Layer 10 of a small transformer language model trained on English Wikipedia (13 layers, counted from 0, width 128).
A neuron's activation on a vector x is SiLU(gate . x) times (in . x), where the dot is the dot product.
The model reads these tokens: "ro" "aching" " two" " other" " c" "ars" " in" " a" " turn" " (" "ar" "c" "ade" ")\n\n" "The" " player"

The vector x that enters this layer's MLP at each token. A number n stands for n times 0.025.
0 "ro": 8 3 2 10 -13 10 3 5 -3 -6 -13 -19 2 25 -27 -12 19 0 -10 19 -17 -4 14 8 2 -5 6 7 10 1 -28 -4 4 -10 -9 4 -6 -2 8 5 6 13 23 -13 -15 -19 0 3 1 -8 -1 10 15 2 95 -4 6 -4 13 -23 13 12 -6 0 4 8 6 -1 11 -1 -3 -6 -8 -7 -3 -7 3 10 2 -9 -3 7 10 -4 5 -13 6 16 -5 3 -8 15 3 -5 4 -1 -6 -2 -9 -66 7 3 5 -18 -23 20 15 17 12 7 -8 -8 -7 7 -23 -12 -18 4 -23 11 20 -3 0 -4 8 9 1 5
1 "aching": 5 -6 -2 6 -9 1 5 8 -10 -1 -12 -18 -6 30 -30 -15 19 -4 -12 19 -22 -3 8 4 8 -2 6 -1 7 -1 -29 -1 5 -8 -7 2 -6 -4 5 7 8 19 24 -10 -16 -26 -5 3 -8 -10 -3 4 14 1 84 -3 1 4 15 -19 8 10 -6 -3 0 2 3 1 13 -2 -4 -6 -1 -6 2 -12 -3 10 5 -6 4 13 2 -9 12 -9 7 14 -6 3 -12 24 4 -3 -5 3 -2 -7 -9 -71 10 2 7 -7 -19 19 23 9 8 0 -5 -5 -11 4 -30 -14 -9 9 -10 14 19 2 -2 -5 -1 13 2 0
2 " two": 1 -2 2 -3 6 1 2 20 -14 5 -12 -5 16 30 -34 -18 15 6 -13 4 -21 -7 9 7 -5 -7 6 4 16 -12 -24 12 7 -5 -11 9 -17 -2 1 8 5 6 17 -7 -12 -28 0 -2 -3 -4 -7 8 8 -5 81 -1 -3 1 0 -9 8 9 -2 -5 -8 -1 11 2 -6 -4 -2 -5 0 0 -6 -7 3 9 9 -5 12 8 3 2 11 -7 -1 14 -9 -2 -11 22 -3 -7 -4 0 -6 1 -9 -79 7 8 -1 -11 -13 6 10 9 -3 -9 -13 -2 -7 3 -5 -9 -1 16 -8 7 3 6 2 -10 -3 11 -7 0
3 " other": -9 -10 -8 -1 10 -7 -1 19 -14 13 -4 7 5 31 -34 -27 22 2 -17 10 -14 -14 16 10 -9 -11 5 1 3 -12 -5 12 2 -1 -5 11 -3 -6 11 10 -3 1 9 -2 -10 -20 -3 4 -13 -7 -1 -3 -5 3 77 7 -11 1 -4 6 3 0 -11 -9 0 18 -5 -12 1 -14 -16 -13 -7 0 -5 0 9 2 7 -14 9 14 3 -7 3 1 -8 28 -10 -1 -5 17 0 1 -10 5 -8 -5 -5 -78 -6 10 -6 -16 -16 5 4 -4 -14 -6 -9 0 -11 3 1 -13 -8 13 -7 13 5 10 0 -10 -11 6 -7 6
4 " c": 1 19 -27 6 -13 -9 0 9 -15 20 2 -48 12 5 -1 1 3 0 32 25 -5 8 11 15 2 8 2 -1 -3 -14 -13 19 -6 -15 -2 30 -11 17 24 -11 17 20 9 -21 15 5 -19 -4 0 -1 -8 -3 -1 -16 35 15 -10 14 15 13 -1 4 -14 -34 -33 27 -7 6 -3 0 -24 -33 -5 -4 -34 12 -18 11 31 10 2 35 9 23 3 -22 -13 12 -16 14 -17 13 4 -19 -6 1 3 0 -15 -41 1 2 -6 5 15 -12 -29 -8 2 -13 -10 -12 -4 -12 24 -6 -15 9 29 9 40 -15 19 -18 -28 12 -8 18
5 "ars": -5 -18 -22 -10 14 3 13 2 -8 8 -15 -10 -7 46 -19 -31 25 -10 4 3 -4 3 20 -3 28 -12 -17 25 17 4 -47 7 11 -14 -32 -11 -3 -4 20 -4 15 -1 -4 -22 11 -21 -4 -6 9 -6 1 16 1 -1 84 8 -4 28 11 2 3 14 -19 -10 7 16 9 5 12 -25 -18 6 23 11 -11 -7 -3 1 16 0 3 -14 8 6 5 3 -5 44 -2 2 -5 19 2 16 -7 -26 -5 -9 5 -24 -9 0 9 5 9 10 27 23 -5 -16 7 -26 -9 20 9 -1 -2 31 23 2 -29 -14 -6 -14 -44 -6 16 10
6 " in": 16 -4 6 -5 -12 -14 1 11 -15 4 -9 -3 -6 26 -39 -8 8 -13 7 11 -15 1 15 -6 -18 -11 4 11 0 -5 -24 10 3 2 -4 3 -8 4 6 2 7 8 9 -1 16 -10 5 -11 -10 7 7 -7 9 -9 67 -3 -7 1 10 1 -7 26 -7 1 4 -1 3 -8 8 -7 4 -8 11 -4 1 -3 -3 6 -9 -3 -7 18 1 -11 -3 -4 4 22 -10 3 -8 12 -4 1 10 -2 -3 -3 -4 -84 -3 -3 1 -5 -1 20 1 -5 11 -7 -2 -9 0 8 -8 -10 4 11 -1 19 22 -6 -8 -5 -5 2 -11 -2
7 " a": -5 -5 1 3 -1 1 0 10 -14 2 -9 -2 -2 27 -38 -9 16 3 2 20 -7 10 11 13 -16 7 9 -10 4 -5 -19 6 3 2 -3 -4 3 2 8 5 -4 5 8 -15 11 -23 -4 6 -5 -5 -4 -23 7 4 47 -1 -18 9 -8 -10 11 18 -11 13 -2 -4 4 6 14 -7 -2 0 6 -13 -8 -4 -1 7 -12 -11 -3 14 0 2 -3 1 2 10 -3 3 -13 3 5 -1 4 11 -2 -3 -3 -89 -1 1 -7 -14 -17 12 5 6 7 -3 -9 3 1 -11 -13 -9 3 11 -18 9 11 -3 5 -6 -17 2 -8 7
8 " turn": 10 -17 -44 -3 -2 -4 -19 13 1 -11 19 -6 11 44 -19 -23 0 28 22 6 -30 10 0 -2 -14 4 5 9 -11 -12 -32 15 13 -10 -5 -3 -8 -3 24 -18 6 29 -19 -11 34 7 -22 33 26 -26 -8 -14 -1 13 49 -7 -27 7 14 -14 -37 -14 -32 -9 -9 25 -3 -7 -6 -8 -6 8 11 8 -2 -2 8 12 18 -5 11 27 -14 19 1 17 -18 4 2 6 10 10 -3 -23 -3 11 10 37 -26 -32 -12 -21 4 23 11 13 6 36 -21 -12 4 12 8 24 -9 -15 6 27 9 11 -1 -7 2 6 7 -14 -6 14
9 " (": 13 -15 10 -15 12 2 -6 10 -7 -19 -15 -7 19 33 -16 -29 -2 -8 -1 18 -5 -6 12 -6 6 0 -2 -2 -28 5 -39 24 11 1 -28 2 -5 6 15 -18 0 -7 7 3 16 -25 -11 -2 1 5 -3 13 13 -11 58 -8 1 20 4 -6 -27 20 -12 -3 11 26 0 -18 2 7 -10 -16 5 -1 2 7 2 4 0 -1 0 9 0 3 0 -20 -13 48 1 3 5 33 -9 20 8 -3 1 4 -7 -63 6 -5 23 -10 -27 11 -6 7 23 -20 -19 8 -18 0 -12 -16 -3 1 -25 15 24 -1 6 -5 -26 9 -15 2
10 "ar": 6 13 -4 -17 33 10 14 25 2 5 -2 -1 9 14 -47 -16 16 16 12 -2 4 -7 39 -12 -1 -21 1 0 -14 -5 -32 8 1 4 -8 3 4 23 27 -9 -7 -13 18 -26 49 -27 8 -18 14 -5 7 -29 25 -21 44 24 -23 6 5 16 10 -1 -2 -10 -8 21 -11 -23 16 11 16 -1 6 -1 -4 -12 -18 -4 -16 -14 1 23 -3 16 -15 -24 -39 -2 37 12 -20 -13 -11 -32 4 3 -1 -7 0 -33 -17 11 0 -30 -7 8 -8 28 17 -8 -3 -21 4 -16 -18 9 -23 21 -17 15 -11 -29 7 5 -32 4 -14 4
11 "c": 14 8 -9 -6 17 0 8 -4 -2 14 2 -43 0 26 -16 -2 15 -23 -15 -20 -20 26 37 -11 -7 -13 -4 -19 7 7 0 4 2 -19 -8 7 10 11 41 4 28 -8 1 6 33 -12 -19 2 6 -30 42 -9 7 -22 4 14 -2 -13 24 -10 2 -18 -11 -1 -27 32 7 8 -6 -39 -16 -7 0 -21 -13 -17 -33 13 16 -14 20 11 9 25 -30 -30 -23 -15 22 9 6 -12 6 -35 12 -5 -7 2 -12 -9 -16 -11 -18 -23 12 19 -25 10 -7 8 6 16 -10 9 -5 4 -2 -3 4 15 2 -14 20 -46 -33 33 -26 5
12 "ade": -15 10 -24 -9 0 16 3 11 4 17 -4 -6 -21 16 -41 -10 25 -7 -9 -9 13 18 9 -49 -17 4 -19 3 6 -3 -49 11 -2 3 -9 4 -14 10 0 0 3 -17 1 -8 -5 -21 -9 3 -3 -21 21 14 13 -13 61 1 -17 0 27 -13 -12 -18 4 0 -26 29 13 -13 15 -30 -17 12 6 -12 -30 1 -17 31 12 3 2 -2 28 4 -32 -18 -5 9 -3 19 40 23 -4 10 21 7 11 -1 15 -19 -23 1 -4 -12 11 24 -5 24 -10 -4 17 13 -8 -14 11 12 20 24 4 3 -8 8 11 -42 21 3 11 -12
13 ")\n\n": 4 -3 -5 -8 -22 10 13 16 -8 -6 -21 -12 9 24 -25 -20 -8 7 -13 26 -27 -11 4 -10 -3 0 -1 -14 1 8 -32 3 1 -6 -7 2 3 -4 12 -2 -7 16 18 -3 -3 -15 0 -8 -9 -9 -9 6 4 -9 51 -5 3 3 4 -17 5 11 -10 1 8 1 4 1 16 8 1 -11 6 -4 7 -12 -3 7 -5 -3 -4 14 -3 -9 23 -6 0 22 2 1 -24 18 5 -2 -8 8 0 -4 -3 -80 1 13 14 -3 -17 23 24 12 12 -7 2 1 -9 4 -21 -10 -6 0 -20 17 26 2 1 -7 0 10 -9 8
14 "The": 6 -2 -2 -8 2 5 3 3 -15 0 -11 0 4 13 -21 -14 11 3 -1 20 -13 -3 12 -5 -13 -6 6 5 2 5 -14 4 1 -1 -2 2 -5 6 -5 6 1 2 14 -5 4 -18 -14 -3 -7 -21 0 -18 6 1 53 2 1 1 -4 -2 3 7 -6 -2 -8 3 -4 5 5 8 3 -3 -3 -11 -2 -11 2 3 -7 -2 -5 16 -9 -1 16 -3 -1 3 2 -9 -18 16 0 4 4 3 -6 -5 5 -93 -9 11 -10 -7 -16 8 10 7 9 -6 -6 -1 -9 -4 -7 -17 1 2 -17 5 12 -1 -5 1 -4 14 -10 6
15 " player": -13 -6 -14 -2 -13 19 11 7 -8 2 -8 23 17 24 -24 -22 25 22 -8 4 -17 2 21 -9 31 -8 -20 5 1 -24 -36 5 12 0 -7 9 7 -8 11 21 11 -2 13 -19 -1 -8 -12 4 1 -28 -3 -8 2 7 63 5 -22 -12 16 -11 -1 19 -12 -10 2 6 3 7 -6 -7 5 -16 2 5 -16 7 -5 14 0 -5 -3 -11 -7 7 -7 -3 14 -4 3 -8 -15 15 8 -2 1 -1 7 6 -31 -65 -1 11 -13 -6 -13 -8 4 41 -32 -13 -7 -13 4 1 13 -11 -22 10 4 4 13 15 -2 7 2 -1 8 5

Each question shows the input weights of one neuron of the MLP. A number n stands for n times 0.02.

n129 gate: -9 -10 -17 -22 21 -44 35 -4 5 -1 3 -2 -11 14 -43 -19 10 5 -3 -16 -10 -21 24 17 -2 1 4 14 -5 36 25 18 11 8 -34 -16 -15 5 -31 -11 -1 2 -18 0 6 4 7 -40 -11 -16 30 -10 -19 -14 8 -20 -5 -44 2 14 -32 11 25 13 -41 20 -7 -12 -10 5 -6 7 -36 -8 5 18 -8 -24 39 21 6 3 -2 24 16 -14 27 -4 17 -47 13 10 46 -8 -2 -7 -17 30 50 -12 -30 -3 -1 -5 7 -35 8 9 23 11 -4 9 21 8 -13 3 46 0 -1 14 -2 -37 -40 -8 35 -6 16 -15
n129 in: 26 36 1 -15 -7 2 -4 14 -41 -18 -5 -2 34 -10 20 5 19 -44 40 21 30 25 1 34 -11 -10 57 -10 -7 15 10 -2 38 11 13 6 -21 -11 -2 -12 27 4 -5 -6 6 -37 -1 -12 17 -11 17 -21 54 10 1 -30 -5 26 -23 1 -8 2 5 7 2 8 14 11 -27 -34 -11 1 -7 12 23 6 1 -19 42 -14 -19 14 -11 22 4 49 27 1 34 -21 4 10 -9 18 27 0 -9 20 11 -3 -17 1 23 -14 8 13 5 -22 -11 4 14 15 -11 -14 -7 -10 24 -27 -24 -23 14 -3 -42 10 11 -22 5 12
On which token does it fire most? 14 "The"

n213 gate: -4 -1 -16 -11 18 -12 18 -12 -28 -38 8 22 42 -2 8 12 5 8 -16 -2 10 12 18 4 -17 -11 -25 26 28 14 5 -30 12 -5 21 -13 24 -9 -8 -12 18 1 -22 1 2 15 -11 35 -8 -10 30 -21 14 28 -21 4 20 -18 57 -35 -6 -26 -40 -13 -9 9 19 -3 -8 -6 -4 -22 12 -36 29 15 6 -43 -20 20 14 -21 -30 18 6 7 -11 -29 -13 -30 -41 1 -12 -15 4 4 -11 7 -1 -10 20 -2 39 -5 -14 3 13 -1 -23 1 -19 -27 0 1 20 -9 -10 32 9 -2 -15 -32 -15 -59 -8 18 42 14
n213 in: -21 -4 8 -23 44 -17 -13 -4 0 -2 -1 -22 -27 5 -3 -1 -10 -33 -8 -3 16 -15 30 8 -15 -27 -33 20 11 11 8 -47 -2 -5 34 -29 22 -7 8 -8 -13 30 50 0 9 21 -17 17 27 -5 -29 -22 -17 -5 12 17 36 -13 -16 -28 -5 24 4 -20 9 13 16 8 35 0 -18 10 37 -40 18 -3 22 -14 1 11 14 20 -19 6 15 -17 15 -10 -2 -32 17 -13 -18 -4 17 -16 -6 -18 21 13 23 -27 -34 5 -20 -21 8 -27 -2 24 -7 -17 -6 26 24 -13 -7 15 1 -4 -25 3 4 -28 29 68 -5 -14
On which token does it fire most, and how strongly? 11 "c", at about 4.7

n270 gate: -13 -16 14 -14 -18 -8 -20 20 -21 1 -24 12 -4 -2 -18 2 -10 -39 -8 1 16 -24 15 11 18 18 26 -38 13 -10 6 -21 -24 42 -1 9 -13 -3 34 3 19 19 -3 -10 -17 -4 -2 20 -12 -3 3 8 9 -8 21 -16 26 17 16 -40 -12 -3 -29 -25 -11 3 -14 -6 -42 11 43 -11 8 10 34 -4 3 -7 9 -1 -24 -22 -17 -15 -5 8 -22 -8 -9 -9 -19 26 6 13 -4 20 13 -11 11 -7 -7 -5 2 19 -11 7 -5 -6 -29 23 -41 69 19 -18 12 9 18 9 -1 6 20 15 3 -14 -11 4 -17 -27
n270 in: 6 -9 -15 -1 14 23 10 -2 15 13 -5 25 6 -8 -13 -13 -16 -10 -11 44 21 -11 20 0 14 14 4 20 7 3 38 14 3 -15 7 -1 25 66 6 -3 -15 9 32 -5 9 15 2 2 -18 -19 2 -32 20 -2 -16 -16 6 -23 4 11 25 -16 14 -16 8 -20 18 -8 -28 -9 -7 -10 -5 -42 -11 -3 20 -39 -12 -8 0 8 -27 -34 -3 -21 14 7 9 -26 -21 -17 -5 20 5 -12 -12 -37 17 -22 -18 4 -8 27 -18 5 9 2 8 -21 -19 30 -30 -32 -9 1 24 0 -42 53 0 7 1 -6 12 11 -20 -14
Its three highest activations, in order, are on tokens 13 ")\n\n", 14 "The", 3 " other"

n174 gate: -15 -9 -25 -7 -31 28 2 38 52 -19 11 16 -21 9 13 -19 1 24 -5 13 -18 30 -19 -18 17 2 -27 13 -24 15 -6 15 -10 -15 29 5 13 -21 -38 -3 -6 8 -2 -9 -12 11 27 21 14 -11 -1 12 1 20 30 -14 29 3 -15 -10 11 6 -34 -6 17 -4 3 0 3 -11 -35 -8 15 10 -2 -22 4 -1 -11 35 12 8 20 -1 0 38 1 4 16 -15 12 11 -30 -6 -10 -27 -11 14 4 -1 7 36 9 21 -31 10 8 24 23 16 10 -4 20 14 -6 0 -36 14 -11 10 -10 -5 20 -9 9 -7 -8 -6
n174 in: 7 6 -7 -1 -17 -41 13 16 37 -3 -6 11 -9 5 25 -12 -25 18 -17 4 3 25 18 -1 6 -35 -18 -20 -4 9 1 12 -27 9 24 -21 -13 25 -11 -6 -14 27 -20 10 -7 3 60 3 24 -17 -10 32 -3 -8 29 3 14 -5 -10 -32 -16 14 -13 -2 4 16 -24 -11 -24 -20 -6 -3 0 3 10 -25 -19 -16 1 5 13 -22 -7 6 5 4 18 -13 16 -7 20 -12 -11 1 -15 8 2 31 4 1 -7 21 -2 2 18 -5 23 -14 -12 2 24 -11 20 7 -11 6 -2 -9 22 16 6 12 13 -14 -40 -8 -13 15
Its three highest activations, in order, are on tokens 8 " turn", 5 "ars", 13 ")\n\n"

n259 gate: -25 1 6 13 4 18 10 19 31 -12 8 11 -25 -2 -1 6 20 3 2 -18 -39 -34 17 -24 -25 50 -17 0 13 -7 2 -6 -15 -18 31 12 12 6 12 14 -8 16 17 -6 -19 20 -6 3 -6 16 29 11 4 -2 -9 3 8 -22 -10 16 26 1 17 -12 24 22 -40 6 -7 -29 5 -19 -6 11 -16 14 -6 -1 23 -2 42 38 4 44 -33 -24 32 -32 -5 46 -9 -24 -9 -6 4 -28 -24 -28 -9 0 34 3 -2 22 -24 25 3 -34 14 -22 6 -9 1 -43 2 -8 4 -16 6 -2 37 14 -7 3 3 -20 1 -29
n259 in: 11 -11 -36 6 -21 68 4 13 -26 12 32 28 -53 5 8 -9 14 -39 55 -27 -20 -7 8 -20 -8 -7 -1 -23 -1 4 -29 -4 -7 -17 25 18 9 28 -2 8 19 -11 12 -8 9 -1 20 -32 3 -15 16 25 -7 -18 -15 15 2 32 -15 6 -38 -26 -1 -27 10 14 -18 -17 32 21 -10 -25 17 1 12 -22 20 11 -9 -25 6 7 -14 -22 19 14 24 -11 -4 13 8 26 -13 -47 5 -4 -10 11 31 -10 -38 -19 24 -13 5 1 15 -7 4 -2 19 -21 -16 -22 -34 13 -23 13 -13 -21 6 -35 25 -4 2 4 40 23
Its three highest activations, in order, are on tokens 4 " c", 11 "c", 12 "ade"

n279 gate: -1 20 -15 42 6 -25 -11 32 36 16 -46 -11 10 4 -34 -15 19 -18 -2 -1 5 -2 -5 1 23 21 0 -20 6 19 8 9 19 7 -12 5 33 -25 -18 14 -3 6 -7 -1 8 -15 22 15 -42 -8 12 0 8 -12 19 24 5 -6 -32 -12 -1 32 -2 -2 6 13 11 1 -27 -41 1 -31 -4 -29 9 -8 2 26 -23 -10 51 -27 -10 -8 -21 50 15 -11 -42 -19 13 -20 -1 8 -11 -15 13 -8 9 6 -8 -14 10 -13 -31 -3 -1 2 -9 -15 -1 -18 -5 13 15 -3 1 1 -28 -7 8 -8 2 -42 14 -27 11 -23
n279 in: -14 1 2 -2 2 -37 26 29 2 51 -10 3 -25 48 -2 -53 -6 -29 29 5 -5 11 -9 -3 -6 19 30 8 6 24 -13 -7 -15 -11 -39 -28 1 21 21 -20 37 16 15 11 -15 -14 -26 23 -17 4 8 -12 1 10 20 5 -23 -22 -12 -6 -15 -23 2 0 -29 -4 -28 -8 4 12 8 -2 7 -1 -5 37 -16 -13 19 -25 11 -11 -29 -9 23 -8 -4 12 -3 5 9 0 31 40 -17 18 -2 15 24 15 -19 -14 -2 -1 -22 -7 10 -5 9 17 -6 -6 3 9 -10 30 27 34 -8 17 25 15 -20 -11 -3 2 -1 -25
On which two tokens does it fire most, strongest first? 3 " other", 12 "ade"

n185 gate: 6 -7 7 -14 9 19 -13 -35 -19 32 -8 28 -22 -21 10 36 -34 11 7 -7 4 9 7 -16 -1 10 7 -32 -20 -4 30 13 -6 20 -13 -10 -7 13 4 -3 14 20 20 10 9 2 -35 -1 50 -15 -9 -15 -13 33 12 -7 30 -1 30 -15 7 5 9 10 -12 -13 -32 -11 -10 -6 -5 5 -30 -10 5 -66 29 14 -9 -5 -1 25 17 6 -8 -22 29 38 -26 16 15 10 -30 -17 -6 31 3 19 -7 41 -3 -14 -10 -3 -16 -9 -5 5 1 -2 -22 2 27 -24 -25 0 24 -1 -15 25 2 12 1 7 8 13 -54 -16
n185 in: 34 17 27 11 6 17 16 -1 1 53 36 47 37 -4 28 15 -18 41 -18 -35 -26 -12 -7 -23 16 31 -55 52 -20 9 1 -18 -5 -29 1 12 35 -17 9 0 -24 -24 31 -21 -36 9 -1 16 -33 18 5 -5 -15 -13 40 -14 18 3 -19 -9 -12 7 -14 -13 -39 -5 24 8 1 -9 -26 -5 21 -32 17 -31 -5 49 1 18 -5 -16 -6 -17 -33 27 -21 7 -28 -25 0 52 -7 -10 -25 -21 0 25 -16 19 10 15 -6 26 7 36 17 17 -6 31 19 -5 -14 19 -5 -2 22 -9 19 14 3 -11 1 -14 -20 -16 -20 -24
Its three highest activations, in order, are on tokens 10 "ar", 7 " a", 4 " c"

n211 gate: -3 39 -7 -16 -6 -2 2 -9 20 27 -17 9 0 21 34 -13 29 12 -3 -18 -20 5 1 7 12 -27 -16 -16 -1 -6 -11 39 17 -13 -42 -7 31 7 9 2 11 6 33 21 35 -12 21 -1 27 -4 26 9 -36 1 13 -5 -7 28 -33 -2 -2 3 -14 1 15 8 -32 5 5 32 -13 37 2 -21 2 -1 23 -34 -27 19 -28 18 -7 -9 -1 15 10 -17 7 13 9 -1 5 1 -20 -16 -51 38 -16 38 -3 2 32 -14 -22 9 -15 -8 -32 -21 4 3 30 -11 -6 -38 5 -16 -23 -13 8 -2 38 -4 16 15 -16 -31
n211 in: 25 30 26 -3 -8 11 -24 15 -20 25 25 13 -10 24 13 -49 2 -4 -12 -21 -3 -13 0 -33 -5 -18 26 -27 3 12 2 40 15 -20 -12 29 7 26 -24 -25 9 -1 14 -2 10 -29 -14 14 -2 13 29 14 -12 8 19 4 30 22 -39 14 14 14 10 12 7 17 -5 12 24 -10 10 3 -3 -26 1 17 -8 11 9 -41 -54 2 23 -4 -31 2 -26 -3 11 12 32 -13 12 -3 -18 -6 -28 13 12 -14 -6 -8 4 3 -19 2 -5 -1 -16 -25 1 12 39 27 5 -22 -15 -13 -12 -16 1 14 -2 19 -3 -15 13 -8
On which two tokens does it fire most, strongest first? 9 " (", 10 "ar"

n147 gate: 26 26 8 -10 -4 -1 28 25 -15 -27 -3 -13 8 19 7 -8 15 33 -17 15 21 11 2 27 -9 -35 -23 -19 14 4 -8 0 37 12 -9 -4 -4 -29 -31 -8 31 -24 -13 -5 21 4 27 17 -2 27 0 -17 -8 31 16 27 19 -26 -23 -20 7 34 -11 -6 22 6 3 -4 -23 -19 33 -35 0 -14 10 7 -42 12 21 40 11 7 27 -18 2 19 5 8 -10 -22 5 -12 -4 -30 -25 -9 -19 7 -5 8 23 -14 16 9 2 13 3 -1 12 -20 13 -17 -15 13 27 -17 4 18 18 -10 -21 15 0 9 -6 -8 -11 1
n147 in: 41 -12 -22 10 0 -37 32 -18 14 -2 -3 16 7 -5 -11 34 -50 6 15 -3 -29 -3 5 -15 24 36 17 6 3 9 6 20 -10 -9 -4 7 3 -14 7 25 2 35 37 10 -18 -33 -2 10 -14 27 -1 -29 -3 -9 12 18 8 -14 7 -29 -13 3 11 -24 -8 -2 11 -12 9 -33 -15 20 8 35 2 -1 40 -33 -2 10 -8 6 31 40 16 -6 -35 -2 -9 23 3 8 1 4 25 11 6 12 31 -17 -2 -8 29 -7 -1 -8 -32 -15 -2 14 -8 -13 -16 -13 -17 -27 -19 41 -8 -29 7 -39 -8 16 8 14 7 -22
On which token does it fire most? 2 " two"

n313 gate: -1 -26 10 18 22 -2 -9 14 11 -29 -37 -18 -17 40 7 -28 4 -44 -21 -7 4 -12 29 40 -25 4 1 -1 26 14 11 23 -7 42 -4 10 -12 11 15 -24 -3 -4 -6 15 4 32 -6 -24 -5 -8 8 38 -20 7 0 -3 24 -7 -8 27 -34 -14 3 -6 38 -23 -23 2 22 -3 -5 27 -5 -4 -16 -22 19 10 47 11 -4 -4 -6 14 25 -13 11 -6 -14 -23 -25 19 -2 -19 -5 9 5 -23 3 -5 -2 -5 -18 10 -37 -27 -31 27 -1 32 0 22 -18 24 5 -6 -3 34 15 0 -20 -6 14 -7 -1 17 34 -7
n313 in: 7 18 26 0 -11 17 15 -16 10 -9 18 4 23 -16 10 -12 10 -38 -21 -18 25 -26 -13 14 -31 27 18 26 -19 42 -5 4 -25 13 12 -7 -15 16 2 0 6 24 14 10 -22 3 17 6 1 26 -6 16 22 30 5 -2 -26 11 18 19 -20 16 -27 18 -2 21 17 11 20 -3 -6 -12 13 3 5 4 -33 1 20 -16 3 -20 38 13 4 30 6 -34 56 -15 -30 -28 -25 23 3 -16 -8 -28 22 7 14 2 7 -1 -16 6 19 -30 4 -1 10 -22 33 -8 -13 4 22 11 23 12 32 -4 -15 9 -29 -12 -22 30
On which token does it fire most? 15 " player"

n268 gate: 1 8 -30 -21 13 9 3 -5 -11 -1 -58 -5 17 -30 -9 8 37 -27 10 36 2 26 -10 -2 -12 16 -25 -37 -5 7 0 11 -24 16 0 17 20 41 -17 -37 -2 30 -11 19 -11 18 -27 0 18 9 18 -10 1 1 12 32 23 -36 16 -17 10 21 18 1 -32 1 -25 4 -8 36 42 52 18 15 8 -17 24 -9 3 -19 -8 -6 -15 -10 -26 5 3 7 22 6 -10 -14 -34 -4 10 17 -25 -15 7 1 28 24 11 33 5 -1 26 -15 -12 -38 5 25 13 21 -6 33 10 11 -20 -1 12 -13 10 -19 -44 12 -17 -28
n268 in: -44 -4 -17 -10 22 -11 -10 20 13 -21 -25 15 -2 31 6 -9 69 9 21 -31 -18 22 -17 17 -7 -33 11 -6 6 -17 10 -14 -18 -19 -13 -3 20 34 16 -70 -16 2 -1 21 -3 29 -15 -43 -11 43 0 1 -29 -16 4 16 -5 -7 9 -32 8 -21 20 -18 2 -7 -20 -7 -11 -11 10 21 42 9 11 28 -1 -7 -10 1 13 -8 -5 8 2 -12 5 37 -8 14 -13 17 19 7 17 -34 -7 9 -2 -10 18 -24 31 25 9 -4 -4 27 -21 7 4 -3 34 -6 9 64 -17 -25 9 7 -14 -27 -25 -28 -3 0 13 1
On which token does it fire most? 10 "ar"

n275 gate: 6 -17 1 19 17 -31 -2 -21 -4 10 14 -11 2 30 6 -7 3 21 2 -25 0 -8 -4 20 6 -29 1 -21 5 -11 3 -11 -27 38 14 -8 -20 4 -6 15 15 7 2 -13 -39 11 -1 1 9 -21 -35 -6 3 9 29 11 -18 -22 -5 -30 -15 9 -5 -32 28 -5 -1 -15 -11 12 -28 1 -9 31 55 -6 -25 -3 1 10 7 -8 -37 -19 -5 10 11 27 5 -23 7 18 -16 14 32 12 4 27 4 -16 -42 -1 -18 7 -15 19 -7 2 3 7 7 12 30 20 -1 -16 22 16 -6 -16 -12 -8 -14 27 16 33 16 -14
n275 in: -5 -5 31 0 8 3 -5 20 -11 -24 3 22 22 0 -22 -7 -6 -6 1 22 27 -11 8 9 17 16 -12 -12 2 25 19 23 21 8 -7 3 -5 1 3 10 -8 -17 -3 22 15 -8 3 -2 -22 -12 -7 -6 5 -24 -18 -15 -10 26 -21 23 -1 2 11 32 -5 12 10 5 16 3 -15 -6 -2 -7 2 3 4 -11 5 -1 16 17 19 19 31 -3 -24 8 -11 -2 -26 10 21 -8 -18 -1 -25 -2 -4 -3 3 -14 36 -30 2 -23 -27 -20 -8 -26 -1 19 -15 -15 6 0 -13 8 -13 10 -8 18 8 -1 23 0 -13 4
On which token does it fire most? 3 " other"

n14 gate: -36 -18 -9 6 -16 -22 -10 1 -31 -5 -36 -14 20 -7 -28 16 -30 3 48 -17 54 16 12 -31 -1 4 -11 36 -2 -6 -11 -11 19 -2 10 -30 8 38 -18 20 20 13 21 43 -6 -1 25 -16 -12 10 23 0 14 -34 13 -18 16 -5 24 4 -8 27 -2 6 -1 -23 -4 26 -5 -17 19 3 6 -7 2 -12 29 -3 -6 -5 -10 13 -23 5 -35 2 -10 -5 17 -18 -37 3 -16 15 15 -13 17 1 7 2 -3 7 -18 26 17 -28 -12 2 1 -15 -9 -3 42 -3 8 2 17 3 -30 20 19 -12 -4 16 16 -12 -17 -19
n14 in: 16 -4 18 -4 -9 -12 -4 1 -8 6 -19 0 -13 -1 -2 -24 -15 -24 4 20 -8 18 3 -39 5 -20 34 16 5 -14 3 24 -33 5 -12 -16 -8 15 10 24 4 30 -14 23 -21 -3 7 -30 16 -27 -25 -10 -17 -45 -7 -53 -9 8 -19 -14 -41 -7 18 -15 1 -46 -18 15 -10 -19 -20 -54 21 15 15 12 8 3 -19 45 -17 8 -31 5 -6 14 2 21 -7 -48 22 16 12 3 -13 10 -12 -3 -20 -22 11 19 1 -26 12 8 -40 2 -10 -4 -45 -2 13 17 -7 30 10 7 -20 11 -6 -31 -10 -25 32 12 -20 -33
On which token does it fire most? 6 " in"

n126 gate: 17 3 7 7 1 8 16 9 -11 -6 13 0 7 -8 12 5 32 -6 -13 -6 9 31 26 12 -14 16 -3 2 27 12 26 34 -12 -8 -24 10 3 14 5 8 42 33 -3 -20 30 25 19 2 -9 26 -2 1 41 18 -27 20 13 -21 19 19 -15 -1 -29 -6 -12 39 -12 38 -23 3 -5 2 -30 -16 -13 -3 -31 5 1 -19 44 15 -3 27 -20 -3 18 -10 -4 -1 3 -18 -24 -1 -12 17 -19 -10 3 27 7 21 -17 27 15 -12 -6 -44 24 -1 13 1 -7 -15 8 -24 0 -16 -5 29 32 2 29 -16 -25 16 -22 3
n126 in: -20 2 -6 6 -33 18 -16 2 -22 -10 24 9 -31 -15 9 5 -39 20 20 37 16 34 -1 -23 -2 -37 0 -19 28 -14 35 35 13 3 30 -23 -9 -1 21 9 38 26 27 -10 11 4 11 -33 11 33 17 75 -31 37 13 -17 -2 -40 -14 -7 -12 8 9 9 3 7 21 11 -13 -10 -14 -38 33 27 -11 1 8 -4 24 7 22 13 5 14 16 19 19 17 17 9 -23 14 6 -16 -15 16 8 7 -34 -1 -26 -2 -9 24 -4 1 -19 -23 -2 8 46 44 -6 -2 18 -13 9 9 24 -28 -14 -4 43 -22 -1 9 -1 -3
On which token does it fire most, and how strongly? 4 " c", at about 16